Layer 3 of a small transformer language model trained on English Wikipedia (9 layers, counted from 0, width 64).
A neuron's activation on a vector x is squared ReLU(weights . x), where the dot is the dot product.

Input weights of the MLP neurons that the questions are about. A number n stands for (n - 500) times 0.0013.
n3: 561 589 628 451 498 564 422 447 611 557 482 292 588 463 440 597 458 515 330 673 579 528 293 245 395 538 742 577 413 304 420 346 514 600 674 720 456 743 503 575 713 401 439 528 528 451 582 489 472 487 445 544 252 448 452 400 465 421 406 298 522 620 462 383
n14: 621 437 275 536 652 593 523 369 681 466 455 518 602 412 571 636 438 531 484 429 570 484 700 454 434 507 359 650 457 541 277 549 690 647 403 738 355 736 963 423 458 458 536 736 465 564 610 472 308 676 229 399 457 666 363 496 296 505 542 553 521 486 379 508
n40: 671 591 519 532 481 678 676 85 351 666 371 126 634 170 458 481 494 520 588 575 419 528 464 410 401 956 770 510 643 701 343 392 791 547 817 633 357 501 381 283 656 441 559 308 673 338 728 781 394 424 340 561 459 722 569 648 348 473 389 540 541 466 257 439
n56: 514 557 638 542 691 430 435 564 751 494 529 563 464 523 401 277 337 443 271 643 630 538 850 481 435 845 401 587 405 377 338 370 641 756 763 373 661 665 481 448 611 236 481 550 450 334 700 507 405 649 307 403 441 437 296 687 247 452 477 612 687 532 269 558
n81: 464 302 737 430 476 380 592 378 532 375 443 451 566 624 450 540 420 692 557 501 744 373 614 390 433 543 580 537 520 407 395 575 344 488 723 599 533 605 322 553 469 532 540 592 565 577 628 444 481 601 359 357 417 675 467 459 530 457 470 239 724 565 270 546
n85: 488 487 463 729 501 390 609 272 464 785 615 254 613 671 541 434 499 616 451 339 416 195 784 422 437 454 359 406 474 503 424 817 469 566 785 380 546 595 500 352 893 411 682 307 604 385 428 372 302 614 81 396 647 392 792 519 446 431 755 445 731 351 104 560
n101: 515 435 347 439 605 576 410 488 516 593 247 335 491 706 711 495 550 527 420 415 451 446 446 401 484 519 392 476 425 449 713 374 540 408 451 535 497 695 850 438 355 392 636 508 762 490 442 324 515 404 425 712 431 609 710 700 347 486 449 567 652 475 445 484
n129: 365 525 450 520 691 239 508 518 463 615 682 380 869 596 625 658 687 734 206 313 453 556 594 510 492 510 436 352 677 422 285 591 603 427 399 506 442 518 829 367 525 414 719 475 621 602 490 329 411 478 184 476 293 140 646 465 358 490 538 473 562 689 119 539
n143: 531 513 369 614 685 513 495 157 347 500 444 178 532 493 429 545 342 525 411 509 374 444 657 506 517 659 627 297 419 720 353 530 789 550 752 448 541 517 616 278 615 334 691 482 623 300 639 587 274 580 114 550 355 568 489 475 499 470 525 783 488 594 600 372
n144: 491 538 611 325 512 444 334 390 512 464 667 563 703 295 575 498 509 813 416 699 537 576 642 443 613 434 573 477 300 640 508 351 258 613 772 337 283 508 509 326 560 641 553 525 650 481 511 211 597 509 386 347 362 334 668 614 474 524 475 214 722 369 535 571
n186: 521 723 369 422 398 749 550 489 455 507 458 366 648 356 482 204 429 639 582 608 654 444 524 471 503 424 589 385 528 454 459 474 541 432 412 470 564 572 515 506 673 282 344 753 539 588 626 450 414 530 151 518 482 659 534 685 297 519 454 667 549 467 309 257
n237: 502 523 621 622 461 416 614 463 636 439 594 404 427 315 563 264 622 935 538 705 766 360 324 277 815 787 446 468 434 566 544 468 326 584 826 493 550 692 431 356 948 715 555 784 778 523 558 380 522 453 275 297 605 819 299 637 280 280 463 614 493 493 99 400
n254: 909 244 626 487 392 332 338 332 578 537 442 613 692 619 280 442 639 550 691 102 711 343 348 264 439 316 743 554 541 574 370 470 632 337 519 315 646 746 583 404 563 520 867 547 761 420 487 237 555 276 444 333 349 676 459 791 345 487 404 425 917 287 478 460
n255: 355 611 600 506 380 441 496 547 661 592 572 565 589 334 538 430 269 509 567 552 516 510 605 417 524 454 471 497 598 325 358 312 477 783 635 533 412 592 693 569 503 597 453 457 373 494 725 369 557 531 386 740 346 527 552 439 472 486 552 383 470 473 364 499
n264: 706 528 603 437 613 569 204 526 344 473 357 533 548 438 653 491 444 556 529 319 505 481 501 503 727 538 673 441 245 568 422 546 481 440 498 546 344 670 407 424 579 233 540 529 594 399 525 627 589 347 484 465 357 680 636 448 348 587 587 643 478 528 596 437
n276: 380 661 727 609 423 469 428 757 670 515 556 556 542 327 515 422 620 558 614 525 540 555 609 253 559 503 422 165 532 543 351 453 415 415 815 382 396 707 613 481 619 558 466 564 593 496 608 606 405 509 521 527 324 315 337 584 279 370 343 501 513 451 238 502
n280: 540 444 436 551 537 637 433 244 319 445 329 292 597 347 461 558 321 611 709 482 609 413 882 292 653 614 638 468 460 571 353 455 341 521 491 544 495 603 547 536 561 386 612 657 646 500 573 552 436 528 348 552 482 457 502 520 434 546 460 303 313 624 471 478
n292: 931 214 736 536 556 401 546 420 477 658 432 553 634 409 177 578 627 613 348 549 300 422 559 218 433 320 528 634 217 477 481 472 362 387 679 508 374 610 275 466 654 532 739 423 736 468 534 132 468 515 541 435 147 528 472 771 548 403 277 612 663 486 596 544
n298: 791 418 563 694 450 497 561 546 747 537 707 472 584 532 531 438 258 709 598 419 571 290 315 373 611 489 742 339 555 532 562 490 372 442 603 399 472 548 355 508 780 532 480 679 645 459 355 360 666 332 376 416 559 648 251 470 211 402 576 760 505 534 248 108
n330: 375 445 597 408 521 594 490 375 142 732 345 448 618 525 351 385 376 748 468 389 419 571 810 488 681 511 762 364 423 346 591 446 456 483 925 509 336 524 600 445 644 630 760 626 537 534 650 735 256 324 153 662 537 519 548 379 513 498 579 803 389 554 551 234
n340: 579 528 622 563 567 487 455 479 490 617 475 559 515 516 676 573 347 588 335 615 659 494 487 387 419 502 434 470 405 325 455 395 465 524 778 635 310 545 474 561 664 513 388 675 904 414 411 435 544 409 165 255 434 538 457 746 610 483 604 572 584 524 505 391
n382: 608 485 554 398 730 505 392 490 426 485 353 546 575 263 639 317 476 482 891 363 496 421 535 240 658 418 495 283 319 479 455 297 592 695 598 631 586 562 728 463 555 563 567 531 520 465 396 411 563 404 570 553 432 419 706 388 295 400 611 477 671 583 467 244

Each question shows a token from some text and the vector x that enters the MLP there. A number n stands for (n - 500) times 0.013.

" adapted": 521 511 515 490 532 500 482 467 565 424 597 469 386 491 470 502 689 542 518 451 571 521 382 545 509 537 390 475 493 508 452 523 550 515 438 474 451 402 397 698 468 437 510 397 541 735 454 452 479 416 481 475 473 435 433 586 550 758 447 570 402 523 470 556
Which of these neurons fires most? n129

" in": 445 437 519 461 515 563 504 428 496 582 460 483 244 645 513 558 577 516 415 501 405 641 512 631 563 477 515 551 489 537 439 565 480 564 415 463 499 404 565 565 283 500 479 506 458 748 486 492 489 435 513 416 560 439 432 461 438 580 555 552 536 470 495 532
Which three neurons fire most, strongest first? n14, n129, n101

" psychedelic": 542 541 475 481 547 484 571 518 492 304 526 496 274 404 509 507 479 465 484 546 520 620 440 390 477 558 349 467 434 542 480 464 588 504 425 548 430 371 490 610 537 414 515 614 525 744 502 578 533 523 553 517 428 531 550 518 591 602 530 559 378 518 428 459
Which three neurons fire most, strongest first? n14, n186, n237

"chancellor": 434 459 389 544 535 403 526 533 451 314 595 424 390 512 628 500 510 438 465 543 483 441 512 403 488 485 516 542 514 511 491 475 451 486 488 479 561 379 481 587 564 550 458 499 483 803 454 557 561 466 542 410 529 535 487 458 444 759 467 443 494 592 571 507
Which of these neurons fires most? n81

"pi": 447 476 575 497 457 513 506 521 631 170 464 475 239 569 385 495 562 531 504 670 538 410 539 414 560 467 465 486 496 524 438 598 521 483 430 493 540 452 503 557 515 538 523 457 552 623 510 512 562 613 587 533 487 490 529 429 463 507 542 457 427 492 486 562
Which three neurons fire most, strongest first? n81, n237, n276

" was": 418 478 537 461 476 422 554 536 389 544 504 445 357 508 466 525 482 443 433 437 511 413 658 411 554 436 478 461 511 554 528 497 540 549 455 458 467 394 598 716 469 520 456 475 537 739 358 440 469 559 559 564 620 484 445 513 490 683 504 443 554 455 440 622
Which three neurons fire most, strongest first? n85, n280, n129

" environments": 366 626 524 489 476 484 458 483 511 352 479 538 298 425 505 551 619 440 499 570 477 598 389 450 535 506 422 437 524 475 503 499 522 577 490 537 486 537 505 697 467 538 514 443 479 744 446 454 494 469 554 412 541 570 409 416 501 703 470 493 471 590 524 438
The two highest activations, in order: n276, n3

"mer": 494 497 507 524 435 605 585 518 568 211 567 513 451 498 490 456 433 494 486 559 581 563 504 545 612 501 576 521 430 492 556 467 513 457 432 480 429 298 427 573 457 436 524 503 456 661 531 623 383 542 547 528 532 561 384 331 488 601 607 492 467 558 442 498
Which three neurons fire most, strongest first? n298, n186, n81

"D": 430 519 556 541 436 636 553 505 593 198 643 402 460 582 484 508 557 484 484 582 504 463 564 491 550 605 512 508 495 539 533 556 470 395 526 485 435 429 455 530 418 583 563 508 549 585 354 525 562 469 612 548 334 461 450 351 498 594 482 512 420 476 514 433
Which of these neurons fires most? n298

"bro": 475 537 582 514 513 636 552 497 584 149 444 479 395 477 482 406 619 526 529 545 515 596 568 454 588 510 514 441 542 543 553 472 637 415 429 430 450 448 465 605 453 499 541 455 461 559 386 545 451 601 539 547 569 534 572 412 428 576 440 478 412 495 438 493
Which of these neurons fires most? n276

" which": 500 531 576 529 472 483 515 500 481 454 422 423 367 521 577 523 503 411 536 434 552 545 375 411 412 458 440 538 499 496 423 418 481 515 500 444 500 361 455 631 625 579 537 543 360 711 476 447 528 501 687 405 511 451 488 474 486 718 664 498 545 492 530 532
The most active neuron and its activation: n382, at about 0.24

" became": 493 486 531 444 451 505 437 461 491 534 575 537 337 517 485 529 626 457 440 399 528 472 563 500 480 460 451 549 473 599 584 497 555 600 517 451 494 414 527 680 527 554 452 451 552 709 379 354 439 498 545 498 511 433 458 493 462 700 452 453 412 402 433 704
Which of these neurons fires most? n144

" the": 474 447 599 452 550 427 431 507 458 309 542 466 322 563 537 457 498 357 471 421 489 456 538 552 463 472 560 474 413 665 487 451 428 524 510 444 475 447 498 578 528 512 518 378 517 590 546 473 584 415 608 432 570 504 768 463 521 655 513 492 497 561 597 540
Which three neurons fire most, strongest first? n264, n144, n382

",": 443 504 477 465 438 574 519 487 436 507 384 524 448 418 476 475 532 280 535 492 519 529 508 520 506 534 412 504 503 419 473 556 574 577 433 543 488 252 484 730 438 529 479 548 458 670 529 448 497 469 584 500 547 536 493 491 438 741 595 568 471 522 501 472
Which three neurons fire most, strongest first? n186, n382, n255

" Cat": 453 448 532 457 620 549 603 629 464 201 515 449 420 467 518 559 432 455 499 512 439 441 481 535 386 568 407 446 511 536 499 591 442 514 475 532 591 497 542 692 403 492 508 518 375 685 506 582 604 552 493 466 510 526 351 457 465 520 520 478 496 557 475 554
The most active neuron and its activation: n81, at about 1.8

"th": 453 497 511 500 404 621 541 496 525 295 560 505 438 649 524 460 483 350 535 527 470 442 500 572 510 502 535 529 463 614 394 494 456 457 484 488 598 389 442 670 518 540 504 491 477 589 577 570 473 514 427 596 356 573 560 338 548 576 426 532 336 492 461 643
Which of these neurons fires most? n81

" for": 514 516 427 484 482 473 491 538 586 511 510 526 370 619 627 479 528 482 426 444 503 600 593 626 463 463 372 497 489 555 544 458 467 471 497 423 496 320 593 713 341 458 563 552 480 753 446 487 430 507 531 414 561 450 488 484 405 599 499 421 531 460 468 495
Which three neurons fire most, strongest first? n129, n101, n14

" Bristol": 337 580 560 534 464 485 518 490 514 300 561 554 298 487 539 436 605 391 546 546 506 485 583 555 474 508 483 413 463 556 556 390 436 527 482 424 483 420 517 594 494 471 514 549 573 736 598 573 475 455 530 460 409 560 393 477 487 642 461 465 445 455 586 596
The most active neuron and its activation: n276, at about 2.7

" as": 529 330 582 479 493 500 569 555 505 553 506 532 416 468 531 546 444 530 463 464 425 535 563 469 491 422 435 571 467 638 442 513 492 517 463 444 531 266 473 649 498 599 466 534 579 649 365 411 342 419 637 439 536 551 486 495 426 665 464 528 509 435 592 574
The most active neuron and its activation: n292, at about 5

" to": 469 584 507 453 514 470 415 419 519 505 451 521 370 605 538 517 565 503 458 448 520 622 511 612 479 501 386 583 526 548 490 447 432 522 427 447 479 401 533 616 345 476 532 541 500 818 467 495 429 422 567 487 497 383 415 495 430 705 535 519 567 478 481 501
The most active neuron and its activation: n129, at about 1.5

"\n": 454 486 526 495 503 516 546 552 582 475 430 549 379 507 469 531 473 462 518 461 388 432 521 513 554 431 547 508 471 470 523 513 502 499 394 450 559 377 487 429 404 453 517 543 443 399 502 477 493 558 542 531 467 526 559 539 533 965 472 588 478 524 488 514
Which of these neurons fires most? n264

" discovery": 492 457 494 446 506 425 515 477 523 324 521 445 357 545 561 479 549 489 538 552 507 509 466 386 553 528 505 427 600 562 429 430 513 486 516 576 443 470 476 575 498 511 454 423 469 816 441 480 538 436 532 429 528 588 450 450 522 797 499 509 421 522 546 487
The most active neuron and its activation: n81, at about 0.31

" that": 581 505 560 584 479 539 503 500 531 479 437 466 389 571 563 489 496 371 615 419 563 424 411 419 370 467 467 572 598 513 410 356 518 538 425 446 512 385 470 573 490 553 483 513 355 643 516 428 441 467 664 386 509 526 540 530 525 712 576 560 601 435 588 445
Which of these neurons fires most? n254

"S": 446 515 564 481 487 653 605 442 536 247 527 510 555 496 420 483 539 472 409 475 528 558 577 658 548 592 445 388 557 462 591 528 554 432 540 518 426 463 501 419 378 587 496 411 467 573 377 569 445 464 644 471 459 484 397 329 531 589 491 515 480 561 591 545
Which of these neurons fires most? n330

"s": 459 624 495 527 491 576 409 465 560 354 494 500 408 494 384 519 488 390 531 503 509 550 413 527 605 536 431 541 513 520 528 394 472 586 492 584 491 572 430 655 434 609 522 439 484 684 469 482 412 485 485 448 543 620 356 326 526 704 473 521 415 573 523 445
Which of these neurons fires most? n3

";": 473 540 524 552 442 501 510 579 517 521 466 501 428 589 456 469 523 390 471 467 454 449 489 472 424 551 370 453 559 433 477 390 485 477 487 533 492 258 496 787 468 621 495 576 482 524 505 519 482 490 503 444 533 501 528 579 346 746 567 592 549 502 493 500
The most active neuron and its activation: n340, at about 0.59

" whom": 459 547 543 623 468 476 568 545 456 433 430 444 428 531 595 489 523 452 594 456 491 542 412 373 430 430 435 541 511 502 414 388 496 555 496 467 537 266 505 606 493 575 531 525 407 704 461 454 461 490 652 350 618 452 544 513 508 677 570 485 598 486 502 487
The most active neuron and its activation: n382, at about 1.6

" of": 540 538 446 389 507 562 435 500 434 465 426 507 415 466 464 473 518 536 493 460 533 647 494 654 595 536 445 545 572 579 506 363 535 526 494 379 472 310 531 472 333 451 489 522 419 740 478 513 503 394 503 475 561 525 507 492 512 731 550 504 465 600 494 472
The most active neuron and its activation: n330, at about 0.53

"iso": 411 552 553 454 525 533 570 541 474 192 450 477 340 448 361 491 548 538 512 572 496 615 443 513 697 498 527 413 527 494 463 631 539 473 532 446 533 471 493 575 429 482 443 469 486 592 508 540 400 566 619 524 590 500 500 376 492 566 479 417 445 572 600 479
Which of these neurons fires most? n276

"_{2}": 396 440 592 491 541 483 503 502 458 293 488 409 328 464 308 527 674 583 529 572 473 566 438 477 604 482 460 501 559 508 486 539 556 454 562 537 512 462 487 613 573 668 547 471 405 540 384 499 541 481 569 509 580 490 472 393 534 620 442 548 377 577 515 408
Which of these neurons fires most? n237

"amp": 539 543 592 486 417 516 507 591 587 111 517 432 406 532 491 505 449 515 602 561 562 490 441 479 493 513 448 561 495 583 475 639 489 510 463 508 498 427 472 676 545 486 465 550 459 604 446 514 524 503 490 524 441 574 448 392 391 609 523 526 417 514 480 457
Which three neurons fire most, strongest first? n298, n237, n81

"'": 345 441 588 582 505 410 564 487 533 412 659 591 403 570 498 443 410 462 452 514 532 540 571 567 356 463 566 500 445 450 440 475 564 504 422 419 448 513 449 485 421 497 658 412 497 697 525 544 557 501 666 527 554 523 591 409 494 552 494 488 332 567 385 529
Which three neurons fire most, strongest first? n255, n129, n81

"J": 523 558 526 442 530 619 537 495 480 190 501 476 524 573 424 562 526 436 524 498 443 461 620 598 432 550 453 508 474 436 629 526 457 349 496 443 543 403 444 591 550 585 524 433 447 559 458 555 595 592 627 471 367 442 527 461 509 496 396 482 432 479 649 559
Which of these neurons fires most? n292

" dean": 473 466 377 551 514 443 557 475 426 354 549 442 375 543 661 505 535 401 491 471 452 438 485 360 531 472 554 526 527 526 507 484 497 513 492 480 593 378 460 585 542 541 467 483 480 781 426 543 574 484 525 410 506 557 493 450 486 764 499 437 452 595 521 514
Which of these neurons fires most? n280

" influenced": 599 407 483 431 521 436 560 501 552 442 569 478 390 550 530 591 628 426 442 494 485 615 469 462 486 576 426 436 568 538 428 503 463 530 388 528 489 481 472 560 452 479 489 482 432 778 491 503 423 510 563 461 599 355 419 559 520 725 589 528 377 430 425 477
The two highest activations, in order: n129, n14

" energy": 432 578 464 477 504 544 502 479 544 318 531 413 312 458 477 503 584 387 534 558 515 626 419 410 538 488 416 428 573 553 487 508 548 521 540 566 396 474 488 565 493 537 490 490 501 746 472 458 512 439 474 442 439 600 510 418 580 736 497 521 391 564 581 447
The most active neuron and its activation: n3, at about 0.013

" on": 480 527 496 485 538 517 433 460 481 461 533 483 303 541 554 455 437 599 464 548 369 623 517 616 499 526 452 512 529 537 458 569 601 463 454 440 561 358 469 679 312 408 477 582 444 681 474 461 500 391 470 455 518 544 384 499 527 679 515 586 599 460 512 494
The most active neuron and its activation: n186, at about 0.14

" he": 586 526 453 596 514 539 633 464 475 355 440 469 377 618 579 433 550 411 470 537 570 401 467 332 615 460 531 466 420 592 514 551 598 437 517 427 461 331 491 591 437 587 488 541 430 675 398 487 474 505 610 397 525 376 519 517 513 575 589 537 440 542 476 561
Which of these neurons fires most? n382

" (": 504 470 490 478 539 610 549 564 460 411 603 467 510 612 478 413 511 562 482 518 542 570 423 562 538 401 411 506 481 393 432 616 549 563 609 466 471 247 453 553 452 550 473 488 482 407 522 515 456 433 516 544 683 470 374 390 563 658 427 442 429 661 522 528
Which of these neurons fires most? n330

"het": 445 545 475 423 431 577 596 607 552 169 541 393 387 480 447 517 537 506 513 578 471 576 493 484 517 523 581 533 524 558 445 493 543 471 403 483 517 395 508 657 620 516 419 533 390 597 513 521 543 488 455 525 463 562 475 354 503 594 497 546 382 614 470 526
The most active neuron and its activation: n186, at about 2